Layer 6 of a small transformer language model trained on English Wikipedia (18 layers, counted from 0, width 128).
Take only the direct path to the model's output, skipping the later layers: a vector added to the residual stream pushes a token's score in proportion to its dot product with that token's output vector.

Output vectors of the tokens that the questions are about. A number n stands for n times 0.027.
"ames": 19 13 -2 0 11 5 -6 -16 -3 15 -8 5 -5 3 -11 -13 14 14 -6 0 -9 -31 11 18 -26 -12 -6 18 -3 10 6 -12 3 -5 10 -19 -4 -2 4 11 -15 2 0 15 2 -20 31 12 -3 14 4 17 -12 -21 3 -22 -4 -5 12 -12 -3 23 2 11 0 1 11 -2 14 -1 20 -7 14 23 42 21 10 -1 23 23 -3 -15 -22 -6 -2 -18 5 10 20 19 11 -2 9 -16 16 5 0 -3 -10 -26 17 21 -4 -6 -10 10 -6 11 -4 -2 -14 13 -12 21 9 -14 -20 7 -15 -1 0 0 5 -3 1 4 25 -25
"c": 5 -5 -6 15 -13 16 -4 3 -1 2 9 -13 21 0 9 9 0 5 -10 -6 -12 18 10 -11 -4 20 14 10 17 6 25 1 3 3 -12 7 9 20 -14 17 -7 -7 5 3 6 5 -8 -35 -10 -5 5 4 1 12 7 -23 2 7 -5 -8 2 21 -7 -8 -11 0 -2 19 -2 -1 -3 -15 8 19 12 7 3 8 3 -34 -2 2 13 -10 11 -5 -6 -10 -24 22 13 -10 -9 6 -8 -10 -8 6 5 2 22 -16 -24 -15 8 -4 -12 14 3 -1 -6 7 -1 7 -8 -4 15 27 -8 1 -6 -6 -6 -2 -6 4 12 -6
" to": 5 -2 1 15 -2 -10 -5 5 -11 5 8 -2 -9 -8 -2 -12 1 6 -3 -7 2 11 0 3 1 2 6 10 6 -5 -13 -1 -5 3 6 9 -12 27 -1 -1 -3 6 1 -11 0 -4 10 -2 2 4 7 13 2 -3 -7 13 -3 5 2 2 -2 -10 -6 8 -10 8 -6 -13 -11 -8 10 -2 -15 11 -10 -5 1 2 15 -9 25 -2 -1 -2 5 3 5 10 11 -8 9 15 4 0 12 -3 -2 -2 4 1 16 -3 11 -3 13 17 4 8 -12 -18 -1 3 27 0 8 -1 -4 11 -28 4 -13 8 -3 14 13 4 7 -17
"ore": 7 -6 14 3 -4 -13 -1 -11 14 1 7 -16 1 12 -14 13 -14 15 -7 -16 -2 9 -25 -14 26 2 5 -18 6 11 -12 -5 -11 1 5 -36 -4 -7 3 -1 -11 -6 9 -5 -10 -8 -4 6 18 11 1 6 6 3 -6 -15 6 3 9 -14 27 -10 -2 25 11 7 25 -3 6 13 -6 2 19 -32 38 -17 7 1 -11 3 15 -1 21 -5 -7 -11 -2 16 3 -9 4 17 5 11 3 12 11 21 9 -6 0 6 23 -9 -6 -1 -26 3 9 -1 4 5 14 22 17 -14 -20 5 1 0 -14 -24 11 -18 13 12 15 15
"ased": 10 4 18 -14 7 3 -24 -15 -1 13 6 -2 -11 21 2 2 11 -12 7 12 -9 0 -7 -16 22 -27 12 -13 -12 27 17 -4 -30 -7 -7 6 -18 -10 -3 -5 1 -10 8 6 8 14 -14 4 22 35 -1 -7 -25 -3 19 -45 4 2 6 4 11 27 -3 3 -6 1 14 21 12 20 18 28 19 12 43 26 16 7 4 -19 15 9 13 -7 -20 -6 29 -9 11 12 0 15 -2 -16 -10 16 24 11 8 -1 10 1 9 -5 22 27 -9 -15 -8 -16 13 -5 -19 -10 11 -9 -6 -8 -15 28 -10 -3 1 23 8 -3 17 -15
"se": 8 9 11 9 -18 -4 22 1 -3 -3 15 -20 0 -19 12 -1 -24 4 -24 -6 9 9 -8 -3 -10 18 8 -5 -11 -10 19 -12 -18 1 -4 -12 9 23 -19 8 25 -1 15 12 -7 8 -17 1 11 -1 15 -8 -11 -7 17 0 -25 -32 13 -7 12 -7 -4 44 1 -8 -8 11 11 -7 -15 22 17 -28 6 -9 11 -15 13 -16 28 22 0 -7 -14 4 -11 -14 1 -15 1 -7 1 3 13 -10 12 -11 1 26 5 3 0 -6 -2 4 -9 12 22 -9 -5 9 31 13 4 -2 -3 14 -22 -1 6 -31 4 -1 0 -8 13 24
"ica": -14 13 -7 -22 8 7 -14 12 36 6 -27 0 -11 -5 -12 10 7 -7 -17 3 1 -5 -2 -15 10 5 11 -3 -17 27 52 10 -5 -3 30 -2 -2 23 -6 11 11 -7 5 -14 8 8 -3 4 -2 16 -5 4 -37 15 6 3 -5 -2 14 -5 -14 4 6 20 10 0 12 -15 -5 7 -1 23 -5 6 33 16 6 11 38 10 -3 -12 -1 -9 0 10 25 -13 -9 0 15 -1 4 28 7 19 2 8 7 5 4 14 -12 6 9 13 -14 -4 -12 -21 5 3 12 11 -5 -5 -31 -25 -6 -6 -11 -30 10 -11 -1 4 37 3
"ly": -13 5 20 -14 -18 -11 -4 -4 18 13 -15 29 -21 -18 7 -1 -3 35 -17 -13 -18 -9 2 1 43 4 6 -15 17 14 -5 -17 -19 1 13 24 -18 20 20 24 22 -2 14 -25 -1 -23 5 0 6 11 16 -17 4 -8 12 2 11 -8 -23 -2 -2 -13 9 36 -14 11 -6 8 6 7 8 6 16 9 11 -23 0 -4 -3 -26 12 21 -10 -21 4 27 17 0 -9 9 0 2 5 -1 -3 2 33 -16 -32 10 -2 -13 -3 -6 -3 13 -27 -11 18 -5 13 -6 18 4 -31 9 4 17 -3 -6 0 -9 7 -1 7 17 18 -9
"ational": -6 -12 4 -1 -27 12 -28 2 -10 14 -14 -10 -11 10 -16 10 -15 7 5 7 -10 -18 9 -16 -5 -18 3 -3 -5 19 11 1 12 -6 0 -3 -21 3 -1 7 3 5 -20 26 -6 2 7 -6 15 3 -6 17 -4 3 -18 -20 -12 -9 24 14 -3 2 -22 6 -14 -9 -14 13 -6 -7 0 1 -10 25 44 0 -14 8 8 5 -18 -10 22 9 -15 3 -6 -1 4 16 -3 18 -8 -22 5 -4 1 -10 18 5 33 -8 -4 3 -21 24 -6 18 -7 -14 -17 0 8 25 10 -12 -22 0 -28 -19 5 -21 12 -13 1 10 26 -19
"±": 12 -3 -30 -16 10 -10 0 -7 -6 5 -14 -12 0 17 4 4 -13 29 3 10 5 3 -9 -9 -14 -13 11 -8 -2 19 17 2 0 -18 24 12 -3 -1 7 -7 9 -15 2 -2 -9 -21 10 -8 8 30 -8 8 -13 16 -2 -10 13 23 5 5 12 7 -2 4 -5 6 30 14 13 -1 -10 1 17 -30 12 -3 7 -5 9 23 -7 -7 -1 2 -18 -9 -11 3 4 -12 17 -4 7 4 2 10 2 -14 6 14 -5 15 8 -7 -17 -1 -5 -8 -17 -6 8 2 19 -1 -11 0 9 -11 -6 -13 -13 -9 -12 10 4 5 33 -10
";": -5 -11 4 7 -2 1 0 -3 16 -1 5 -8 11 11 0 20 10 -2 -8 16 4 9 19 6 -2 -7 -7 -1 11 -19 8 -11 8 -1 -3 7 2 11 2 3 -2 -11 12 -20 -9 -14 -5 -8 -7 18 13 13 -3 4 6 -8 8 -13 4 -8 -1 -14 -8 4 -2 -11 -5 0 -1 5 10 -9 -12 1 0 18 4 3 -7 7 -11 -20 -1 15 9 -1 5 5 11 -14 5 -10 -2 14 9 -13 -6 -4 -8 5 -6 12 6 -11 -9 16 2 -9 -16 -4 -15 -14 1 -8 -13 5 -23 5 -2 14 1 4 1 12 13 7 -5 -1
"a": -4 -3 -17 3 2 -1 -28 9 10 -9 16 1 10 -4 -11 11 11 -17 1 -8 3 -2 -10 -13 7 13 -4 6 -7 6 8 10 1 5 6 -3 -17 -18 -11 5 -4 -12 7 18 -7 -12 8 14 -7 3 23 2 3 21 11 4 8 6 -5 3 9 2 -2 18 17 11 -17 14 -10 -9 5 -4 -8 -13 13 0 -3 1 5 8 -14 -1 2 5 5 6 9 -1 -16 25 -2 0 0 18 5 0 -10 5 17 9 -1 -7 5 8 -2 -5 -15 -4 4 15 -5 2 9 -5 -9 -1 5 -1 -15 -10 6 -9 8 10 -7 3 6 -13
"iz": -5 -11 -15 -31 5 4 12 -3 16 -5 -13 6 -6 -8 -7 15 -13 29 -2 -5 -16 -1 1 -17 -10 5 -7 -8 -6 2 4 8 -1 2 12 9 -12 -28 12 15 17 -6 4 8 19 6 -6 7 -6 18 -6 13 -3 -14 24 -17 -3 0 5 7 -31 -6 4 20 5 4 -5 6 -3 0 -8 3 3 2 20 -13 -18 22 8 5 24 -11 1 -23 -13 12 4 10 0 2 -8 -6 9 5 -6 1 -7 -7 -27 0 8 9 -17 6 -8 13 -22 7 -1 -4 8 -6 10 7 1 5 1 -6 -17 -9 -9 -13 -2 6 -13 -8 10 23
"⁄": 35 -5 6 -9 -13 10 24 -8 -19 16 -16 28 -25 -3 -31 -32 0 18 -24 8 -19 -7 0 9 -6 -6 0 -1 -15 25 44 -25 0 -23 8 -1 -14 12 -9 1 -17 5 -9 8 5 -2 22 -4 25 25 -12 18 -7 2 18 10 0 -4 10 -12 -5 28 5 -5 10 -4 43 -6 20 -6 -11 15 28 -22 19 8 12 -10 -1 4 8 -1 -1 -2 -29 4 -7 7 2 -2 14 27 -1 23 -3 4 13 -25 -3 6 30 16 -7 -27 18 9 -4 9 7 -18 19 -22 7 15 1 -26 -41 4 -2 -2 -21 -4 -8 9 7 0 17 -16
"ty": -5 1 -9 -22 -11 12 -3 -1 -8 -10 -5 16 -18 13 31 -12 -19 12 7 9 17 -9 7 11 8 -4 23 0 7 2 10 -2 12 -4 9 -18 -15 15 7 10 11 0 25 6 -2 27 14 -4 7 -6 -3 15 0 24 21 7 -2 -16 15 7 -11 23 -24 21 4 -12 -4 19 5 -24 10 17 10 5 14 7 10 3 15 -22 7 15 3 -28 -5 -5 7 -22 -21 -43 25 -2 -22 17 -10 -16 16 -11 -33 12 8 -2 -9 32 -27 9 -21 8 4 -7 -17 -15 16 -17 -5 13 -2 22 -16 -16 18 -18 -16 -6 -27 10 18 -27
"ph": 25 19 7 0 -20 16 -10 0 -14 0 -11 9 1 12 -7 -16 -9 23 -13 8 0 31 -15 -13 27 2 7 5 0 5 7 -6 -11 -3 2 -8 -8 29 4 5 -5 -11 30 -32 -3 -20 4 7 0 -15 -11 18 -6 11 24 -8 15 7 9 -16 -8 19 -32 18 34 -7 -3 31 5 -9 3 3 27 -8 30 13 25 -7 -21 -11 -7 7 0 1 -3 3 -15 -19 -4 9 -1 14 9 14 -20 -7 -8 -5 -11 7 -5 -4 -28 -19 21 -16 -25 2 -14 -17 11 -13 25 9 -6 5 -5 0 -3 1 -26 11 8 5 -2 -14 13 9
"pt": 33 10 20 5 -26 -19 0 1 -4 5 -17 6 12 -4 -9 -8 -9 21 10 0 -13 34 7 -3 9 -5 9 -1 -9 18 19 -14 -3 -5 -5 -22 -20 -3 6 7 3 -21 -8 -25 -11 5 14 6 3 4 22 -1 6 -11 21 -9 0 6 5 -7 -9 -7 -16 -7 12 -28 32 40 5 -2 -6 29 20 9 29 -11 -25 -8 -13 -18 2 -12 -7 16 -19 18 -6 -7 -20 -5 -3 -1 9 -3 -21 -2 6 -18 6 22 18 16 -17 0 16 2 -4 12 -29 -17 8 -21 12 15 0 -10 -7 -37 -4 22 -17 -8 -6 4 1 -11 16 -22
"ited": -6 -18 32 5 -24 5 -32 -2 10 0 15 16 -2 -3 4 22 12 26 -7 0 -2 -37 -15 -4 11 -16 -28 -16 -17 -17 31 -19 -18 -6 -4 0 -10 30 8 8 0 -21 -16 5 2 13 9 0 34 6 4 -13 -19 -11 10 -26 12 7 26 9 -14 19 -9 10 -26 4 -8 32 -3 -1 5 13 -2 -8 29 -7 26 16 9 3 5 -17 6 -1 -26 -13 10 2 -3 10 30 14 9 5 -16 2 -7 -9 -4 10 4 7 9 0 2 14 -13 -22 -10 -14 4 25 12 10 -2 4 11 -3 -23 15 -7 -26 -20 5 -5 6 4 5
"I": 26 -11 37 -2 -42 5 -1 -45 -3 0 -13 28 -36 32 1 -31 4 29 -11 37 27 -40 -2 -3 38 -22 6 12 -9 27 50 2 -10 -42 46 -7 -19 14 -9 16 -1 -5 -4 -25 6 17 27 17 15 2 2 24 -32 3 31 -18 -19 -32 45 22 -7 43 4 23 20 -14 56 15 25 5 1 18 23 -22 82 2 44 16 7 1 32 32 -13 -23 -21 -17 4 -10 6 -4 28 11 18 -19 -4 -4 28 -28 -23 22 42 47 -14 3 -14 21 -56 13 -16 -95 16 -13 10 19 4 -19 -16 -25 -9 13 0 -38 -2 -6 21 5 55 -14
":": -1 1 1 -4 13 1 5 -7 23 0 -12 7 -9 -6 -10 13 5 -2 11 -4 3 3 5 8 -16 5 -7 0 -11 7 -3 -4 0 0 0 23 13 9 -13 -21 -6 -12 10 -5 17 5 7 -14 5 10 4 8 -11 17 -8 6 -17 -5 6 -12 22 7 -18 10 1 9 1 6 -1 17 16 -17 -14 -2 -2 12 -9 1 4 22 -6 -7 -17 8 2 22 -5 -19 14 -4 10 -7 4 2 -18 6 -2 -20 -3 0 -7 20 -1 -6 21 11 7 -4 0 -6 -17 1 7 1 -8 2 6 24 0 16 -2 -1 4 25 7 -5 -1 -4
"J": 26 -11 37 -2 -42 5 -1 -45 -3 0 -13 28 -36 32 1 -31 4 29 -10 37 26 -40 -2 -3 38 -22 6 12 -9 27 50 2 -10 -42 46 -7 -19 14 -9 16 -1 -5 -4 -25 6 17 27 17 15 2 2 24 -32 3 31 -18 -19 -32 44 22 -7 43 4 23 20 -14 56 15 25 5 1 18 23 -22 82 2 44 16 7 1 33 32 -13 -23 -21 -17 4 -10 6 -4 28 11 18 -19 -4 -3 28 -28 -23 22 41 47 -14 3 -14 21 -56 13 -16 -95 16 -13 10 18 4 -19 -16 -25 -9 13 0 -39 -2 -6 21 5 55 -14
"ep": 12 7 -13 11 -6 12 1 -6 -17 6 -30 -17 -10 2 -24 -5 -1 0 4 2 14 5 -4 -13 -9 -7 3 -4 -2 -3 22 -1 14 -2 -5 6 0 -4 15 15 -1 25 -14 14 15 7 -1 -2 25 2 -11 23 -6 -24 -2 10 3 -21 -3 0 -3 2 8 17 -2 8 -3 11 6 -5 6 22 -8 29 20 -8 21 12 -1 19 -12 11 -9 15 12 -19 -5 -22 -7 -9 -5 7 -2 -3 4 2 7 7 -5 -5 0 12 -13 -19 11 14 -28 -9 2 4 20 -6 9 -7 12 8 0 -38 -6 4 7 -28 -2 6 -12 2 15 -4

Each question shows what one neuron of this layer's MLP adds at an activation of 1. A number n stands for n times 0.0079.

n18: -1 -3 8 9 3 -13 7 16 -1 6 12 -5 14 -9 -15 23 15 -13 -1 -7 17 19 -19 25 27 -6 26 -10 2 -13 -13 5 -19 35 -24 0 -17 10 -13 1 -7 -10 0 -12 12 -13 23 10 4 2 9 9 -17 -2 13 5 18 -23 2 -22 -9 -8 -7 -13 22 -1 -27 6 -8 14 0 -3 2 18 -32 -8 12 5 -1 -14 -7 14 10 -13 -2 14 6 -11 12 13 5 -12 -18 -9 1 -10 -14 1 4 0 10 -7 -16 16 7 6 -16 -11 -12 2 0 5 25 -4 -3 9 -12 11 9 -23 -11 36 0 25 1 -15 15 13
Pushed up most: "ph"

n75: 1 -19 15 1 -2 -1 22 -13 -17 -16 -1 -10 -12 -23 1 -37 -10 11 16 -3 -14 2 -4 10 -35 4 0 6 -17 -17 -4 -1 -4 -14 3 -24 -12 -11 -12 14 -12 -18 -6 -3 14 13 2 -6 8 10 -24 -23 -1 8 -15 -13 4 2 -25 -8 1 1 16 -7 -6 -11 -3 -21 4 -12 -14 9 -6 3 0 24 -30 9 -3 9 -2 3 15 -10 -5 -3 -12 12 15 20 13 34 8 6 -6 -18 -8 5 21 -3 7 -24 -8 -10 7 4 9 7 -6 7 -9 -12 23 -4 10 -15 10 -6 -22 4 3 6 -5 7 -10 24 17 2
Pushed up most: "⁄"

n59: -18 3 -2 -10 -12 0 1 6 2 -16 -13 -23 12 -6 10 5 23 20 -22 -5 -16 -4 -6 -19 -12 10 -19 4 -6 8 0 5 4 -5 -6 0 9 13 -10 12 12 26 13 25 -4 -10 13 -12 -2 20 6 25 7 20 -25 25 -9 -6 -17 -3 5 4 3 -11 -23 13 -19 27 14 6 -2 -12 2 -6 30 -3 3 -14 -8 -8 17 -6 -5 3 15 2 -23 12 -5 7 -8 0 -23 -23 -16 -19 8 18 13 -1 11 -13 -11 -9 2 5 -20 3 -24 -2 5 -6 -8 14 -1 -13 -9 -6 13 11 14 -4 0 7 -1 2 28 -2
Pushed down most: "ty"

n228: -28 8 -23 -8 9 -10 -13 -4 15 15 -5 3 0 12 -19 22 14 -11 -8 0 -1 9 7 -8 12 -4 24 -19 16 13 9 -5 3 31 -17 12 21 12 4 -4 5 7 16 -19 6 -32 -4 -28 14 1 6 23 -18 14 -5 3 -9 23 8 9 11 -13 9 -16 -23 23 -15 5 -5 -16 -2 -10 -8 2 -47 -17 20 1 -7 -7 -20 -2 5 2 -18 4 -21 -3 -26 16 20 1 -6 -12 -4 -17 21 2 2 -14 -2 -32 -10 -10 6 36 1 6 -6 -27 -15 6 -9 4 -9 13 -17 -8 -7 -5 14 19 -7 1 -9 -6 -13 -2
Pushed up most: "c"

n218: -9 21 -5 -1 -20 -19 -14 0 -4 9 -7 3 10 28 -10 -4 -11 2 -12 -3 -7 3 -1 -5 -21 -12 -29 14 -12 22 -11 0 -3 17 -25 2 0 12 2 -4 -2 2 -1 10 14 -16 -4 -4 13 -5 -4 -6 17 0 13 -11 -39 -12 0 20 9 -7 4 -7 -3 -9 -3 -16 5 -37 4 6 34 -11 -20 -10 -4 4 -5 1 -6 6 12 13 9 -9 -13 11 -25 9 10 26 15 -18 -4 5 -6 -12 13 -23 5 6 -8 -13 -10 -5 -20 -1 -6 -25 15 -3 -22 -9 9 12 -2 3 -1 -4 -2 -5 -2 1 -12 -9 -2 9
Pushed down most: "ica"

n145: -20 -4 -26 1 -5 -14 -1 -1 -16 46 -15 -8 13 19 -4 9 -12 9 5 -4 18 12 -12 5 -13 1 -11 13 29 10 0 0 -27 11 -5 -1 -13 15 -14 3 -1 -1 20 -7 -14 -5 -4 8 16 6 -8 5 -17 10 -20 -2 -11 -1 -4 21 27 -5 -2 3 15 -2 -6 2 3 -34 2 -12 1 4 4 -10 13 -8 -1 4 -1 4 27 31 -4 -4 12 11 -8 0 25 7 19 5 7 6 15 6 1 -9 -11 -16 -1 5 -4 -7 -34 11 -6 -5 20 -2 0 15 28 14 -3 -17 -10 -20 4 -21 -3 -13 0 -8 0 -10
Pushed up most: "ore"

n44: 17 15 -13 -15 -47 -13 2 -14 4 -13 22 -11 14 23 19 11 -31 32 7 5 0 6 2 12 -15 6 -1 -10 3 -12 12 -3 4 17 -3 -5 11 -4 11 -20 -3 4 5 -10 -18 -5 3 6 -29 -5 13 3 -5 3 3 -12 -2 7 -8 -12 9 -5 2 -18 -5 -10 9 8 13 -10 15 4 -6 -5 -3 2 -7 -19 3 -16 18 17 -19 14 10 2 -10 -12 -5 4 -14 -11 -22 -9 -32 16 15 -9 16 21 3 -4 1 2 11 -25 9 -1 4 -19 -16 -25 4 5 25 2 -13 16 4 -12 6 -13 0 0 0 8 -2 1
Pushed down most: "ica"

n40: -16 -6 -18 -27 -8 -5 -4 0 25 2 -3 11 11 12 -25 16 17 -25 6 2 12 8 -13 -21 17 10 5 -29 4 11 0 1 -22 -17 20 9 -14 -11 -10 -10 -12 -2 -3 9 -14 -23 -15 11 0 12 -1 17 -6 -4 8 7 15 9 -1 -15 4 -22 -16 3 -10 15 -22 21 -15 -3 4 5 -22 18 1 -11 -8 12 -14 17 17 -11 -10 -2 -7 -5 -7 -3 -4 -6 -27 2 -9 -3 -19 -18 -5 5 -14 0 -3 12 -3 15 5 26 19 5 -15 23 10 -10 18 15 -2 4 -2 -3 14 -17 1 2 3 -5 -16 -33 3 10
Which two tokens does it push up most, strongest first? "iz", "a"

n159: -10 -1 -5 0 0 -4 24 -11 9 37 -22 -7 4 -18 5 -2 6 -11 -10 17 0 9 15 3 -4 -15 11 -16 11 -9 -20 -10 3 -7 8 19 4 -18 16 0 -7 3 16 16 24 23 10 -3 13 -5 16 8 -20 31 -28 0 -21 -3 2 2 19 -31 2 -2 -13 6 -5 14 15 -5 13 -21 1 1 7 32 8 14 -14 -9 0 11 -15 13 17 -7 -3 2 33 -23 3 -10 4 22 -3 5 10 -8 19 22 -16 -28 -3 13 -3 13 29 12 -6 4 2 3 -20 -13 -11 -24 -2 9 0 -1 10 3 -8 -2 8 -16 -4 -11
Which two tokens does it push up most, strongest first? ":", ";"

n151: -6 15 3 -4 -2 -6 12 7 -10 2 -7 -5 12 -7 -13 -20 -2 -20 13 9 8 16 -5 22 13 -18 -14 -12 14 -21 -34 9 29 18 16 -1 18 23 6 6 -19 5 2 17 9 18 -14 -4 2 12 2 19 14 3 -4 -14 -15 -27 -3 -4 -9 -14 42 -33 -1 -20 9 24 -15 9 -12 -9 13 3 -36 2 4 9 15 -8 -4 -9 -6 6 -5 -8 -13 -11 0 11 -9 13 -4 15 -7 -18 -3 -4 28 -8 0 5 -17 2 -16 4 28 0 -8 -29 -17 1 -33 -13 -3 14 17 -4 9 -14 -1 18 -6 13 14 2 4 -6
Pushed up most: ";"

n123: -16 9 7 -2 18 -8 3 11 4 -9 -11 -10 15 -5 -19 30 -13 4 -4 2 2 -4 -15 -18 0 -14 4 -5 -18 -9 -4 -6 -35 9 1 -5 2 4 -13 3 18 14 16 0 -27 -14 -7 -4 31 1 -5 10 -1 -3 7 24 -15 -3 -6 0 11 4 10 -18 11 21 -25 -2 -6 -33 -15 33 -2 17 8 -19 -19 26 5 12 -9 -25 0 -15 -12 6 8 3 4 -5 -2 -26 1 -3 -21 0 -13 17 -29 -19 -3 11 -6 -16 -11 5 -10 0 -3 3 3 -2 20 3 10 21 2 -8 10 -10 10 -3 8 -6 -5 -2 -9 38
Pushed up most: "iz"

n134: 0 6 3 -4 3 -7 -4 -4 -13 -7 -13 -11 35 -5 -9 -8 0 -17 -9 -17 13 8 -28 2 14 -17 20 -11 4 -31 -23 0 0 8 -3 3 -15 13 -2 -15 -24 24 3 8 -24 -10 16 3 -16 -6 2 -6 0 18 -13 -7 -17 5 -28 2 1 -29 16 -12 -8 -10 -5 4 1 -19 -7 -5 3 8 -18 -6 25 0 -5 15 25 3 -38 -12 1 -23 7 14 -11 9 13 -7 -3 -4 9 8 -4 15 -12 29 10 -5 -18 4 -2 -16 8 22 9 -10 -20 -11 9 2 18 -17 -4 12 2 11 4 -10 -20 -4 3 12 6 11
Pushed down most: "ased"

n28: -20 13 7 -1 -9 26 5 -4 -1 -15 26 2 -7 1 8 26 -2 -8 16 -7 -10 10 -4 -15 -2 0 4 -16 -14 -31 16 -23 0 -5 1 4 -21 15 -11 -9 26 14 4 15 -3 -3 -2 -25 3 -4 -14 10 3 1 -11 -4 -10 16 1 -4 6 23 6 -9 7 9 -13 8 4 3 2 1 -6 22 -26 2 4 -28 34 -18 -20 22 3 -26 23 -1 28 -10 15 -11 3 -14 -10 11 9 10 -14 -21 2 2 6 -10 5 -9 6 6 12 -14 23 -23 7 12 -1 -7 10 3 -17 -13 -44 13 8 -13 32 4 -6 -4 5 -6
Pushed down most: "pt"

n160: -1 10 -18 2 -6 12 -2 -11 -9 8 0 -3 -1 17 -20 -5 -22 9 -7 -18 -19 -10 16 4 3 6 10 6 3 -9 -14 1 20 -1 18 -2 -15 13 -8 -2 8 -5 25 1 -4 8 -1 4 11 -13 18 -25 -16 7 -11 8 3 -19 5 -6 -13 8 4 3 15 4 -11 -5 2 -25 -13 -15 -17 34 7 6 -1 8 -5 -16 15 6 -6 41 13 10 7 -19 -3 -29 -22 -11 -7 24 -2 -2 10 0 15 19 -8 -1 17 -6 9 -4 1 -25 -30 -23 17 -11 21 -29 -5 -25 4 11 -3 -2 5 -19 21 14 -11 -1 0 -23
Pushed up most: "ty"

n241: -12 6 10 15 5 3 -8 -1 12 -3 5 -19 -20 -7 4 -23 -2 -10 -14 25 3 -1 -1 -13 -7 4 -24 12 4 4 18 7 -2 -18 -9 1 -12 -13 -6 -4 7 11 10 22 14 5 -6 17 1 -13 0 -6 16 -15 -1 16 4 -14 -4 -18 1 -1 8 9 -17 -10 7 -14 -21 7 6 -2 18 16 22 7 4 4 17 -12 8 8 26 -17 -38 8 -9 -25 21 -6 1 26 19 3 -1 -4 -2 16 14 0 -4 -13 10 -11 5 7 -8 -3 18 17 20 2 1 -3 8 21 6 2 -9 -3 -5 -24 8 -20 -4 10 20 -9
Pushed down most: ";"

n112: 20 17 -5 10 -5 -12 -26 -7 3 -4 10 -8 3 -19 -22 4 33 1 -6 -3 -12 -1 9 22 4 -8 -4 -19 -10 9 -25 -5 7 -2 22 -7 0 7 3 3 -28 17 -11 -21 -15 -13 20 -18 -6 9 -4 0 20 -8 -21 -15 -5 13 -23 -18 -8 8 18 6 4 -15 1 -5 11 -14 26 2 12 12 8 -9 11 18 -10 -11 -1 -5 -29 -28 -9 19 -8 7 11 -3 1 13 -9 0 8 1 5 -17 0 -7 18 -2 -11 -13 -3 -17 0 2 11 10 8 -9 11 -3 15 -12 -14 -11 16 9 -25 -16 4 -17 7 24 42 13
Which two tokens does it push up most, strongest first? "ames", "⁄"

n98: -9 7 -15 6 2 -15 0 -1 -18 -27 -16 -39 10 -28 -2 7 -14 6 0 5 -17 -6 10 -21 9 7 -5 0 9 6 -3 4 -21 -5 2 -12 12 -34 -7 11 -19 2 -9 16 -7 10 -8 16 -9 -13 -4 11 -2 -2 8 -10 2 33 7 -5 10 1 -1 -14 -5 -4 11 -8 -5 24 -11 -16 -6 -9 7 -21 3 -19 6 13 8 -5 25 3 1 21 -6 1 -17 -1 -1 -9 13 9 1 18 10 -18 7 1 -17 13 -5 -16 9 -7 -3 -7 27 18 -8 -14 31 -9 8 -9 1 -5 27 3 20 8 -3 8 0 -5 -23 -13
Pushed up most: "ore"

n56: -16 -17 20 28 -8 -17 -4 4 -4 -7 -16 19 -7 11 4 10 -11 9 -17 -31 -14 11 -1 -14 -4 -24 6 -7 -14 -33 25 -12 0 -8 -36 -10 10 10 -13 -1 7 -1 -20 14 14 -3 5 15 -6 22 4 -17 2 6 1 10 21 -15 -34 2 15 3 -17 14 11 -12 -18 16 0 -38 -7 16 -19 -14 12 11 -13 6 -15 7 -9 7 -6 -8 -16 -5 3 -8 -5 13 19 3 9 12 1 -3 -11 -2 -2 4 -7 8 4 5 -15 -22 -10 7 -13 -11 10 3 -18 -13 -3 -7 7 4 14 2 1 -22 3 -8 6 3 -22 11
Pushed up most: "ited"

n153: 16 -5 13 -9 21 -31 2 3 2 5 20 11 7 -34 3 26 -5 6 16 -3 0 5 -13 -8 -10 -16 18 -7 6 -1 -17 -2 -16 49 -9 5 -7 -4 1 10 -2 12 2 -12 -3 -4 0 1 7 -6 -23 2 2 -2 4 -6 11 -4 10 11 -8 -7 11 -28 -1 13 -9 5 20 -30 6 -26 4 -7 6 15 0 16 11 4 -19 2 7 -10 -14 9 17 18 -15 -4 3 2 -8 6 13 -2 13 -22 -3 0 -4 4 -8 -11 -16 21 -15 -1 10 -9 -4 9 18 -3 6 5 -3 -2 -4 -32 17 -29 30 -23 -10 -7 -12 17
Pushed up most: "iz"

n14: -2 -1 12 8 11 8 9 1 -9 -15 -3 -4 -28 3 -17 -3 1 -8 5 11 -4 27 5 16 10 8 -24 6 37 17 17 1 -8 -9 25 -8 15 -4 -11 -13 11 7 4 -32 -26 -25 -7 18 3 2 30 2 -15 13 15 -10 -8 9 2 0 25 -19 -7 -12 23 11 -17 5 16 9 -12 14 22 -8 1 14 -14 13 7 22 22 -24 9 7 11 21 0 -7 10 -31 -3 -3 8 19 3 9 14 27 10 0 -5 -5 16 -4 8 4 16 2 -14 -9 10 13 8 3 12 -25 5 0 19 -3 8 4 11 -2 30 -2 22 2
Which two tokens does it push up most, strongest first? "ore", "ica"

n100: -11 0 0 -16 -16 -24 -8 24 -30 14 12 -4 -28 -10 15 -11 2 4 -7 15 7 -10 23 16 -5 6 8 -8 0 -11 8 6 -4 -14 -9 3 16 4 -9 -3 -6 -8 -16 4 0 12 11 10 -4 1 -18 7 -19 -13 -8 -2 7 13 -4 -8 -1 -19 11 -4 8 -12 16 16 -11 -4 22 19 7 6 -32 -20 20 28 -6 -3 5 -10 -6 -1 16 -13 -4 -13 -12 28 -10 15 -3 -20 -3 -15 7 25 17 10 6 5 5 -8 -11 -22 18 5 10 39 20 1 12 -14 35 5 3 -7 -13 -16 7 24 -15 -11 19 3 27 9
Which two tokens does it push up most, strongest first? "ep", " to"

n136: -11 8 -28 1 9 -11 13 5 -7 -6 -6 3 14 12 7 14 20 20 20 20 -7 -1 28 -8 -23 -38 4 14 -7 9 -34 1 4 4 -9 -9 5 -1 10 -18 7 -2 -7 -7 -7 -1 21 3 -7 7 -16 -24 -4 34 -7 32 5 -12 4 8 -15 16 -5 -34 -7 -8 -12 -5 -8 1 11 -10 -13 -18 -41 2 -5 -6 -5 -4 -10 9 22 -25 0 -10 1 -16 -5 -18 8 -20 11 -6 -3 -10 -22 -29 11 0 -12 10 2 16 19 -2 27 -4 18 -3 -19 -17 -17 -4 -7 -3 -8 4 -24 9 13 32 9 17 16 6 -6 26
Pushed up most: ":"

n41: -3 9 10 0 14 9 19 -8 -33 2 6 4 -10 -14 10 10 -10 -14 10 20 -3 -28 -10 8 -21 -4 -1 -1 18 -9 12 4 -2 -26 -3 29 6 1 -17 -13 15 4 -24 -19 16 14 3 12 -38 -3 7 -8 2 7 15 -2 -8 -10 -30 10 -16 -7 6 -2 -8 20 -43 23 -18 -6 2 -14 4 4 30 0 -4 -2 0 2 -15 3 -15 -8 3 2 4 2 -2 36 -6 -7 4 -19 4 9 -8 18 3 -9 -1 4 -6 9 0 -2 14 -9 -22 -5 6 9 -14 9 -11 20 0 10 22 1 3 1 -3 -8 -5 10 4 -16
Pushed down most: "ore"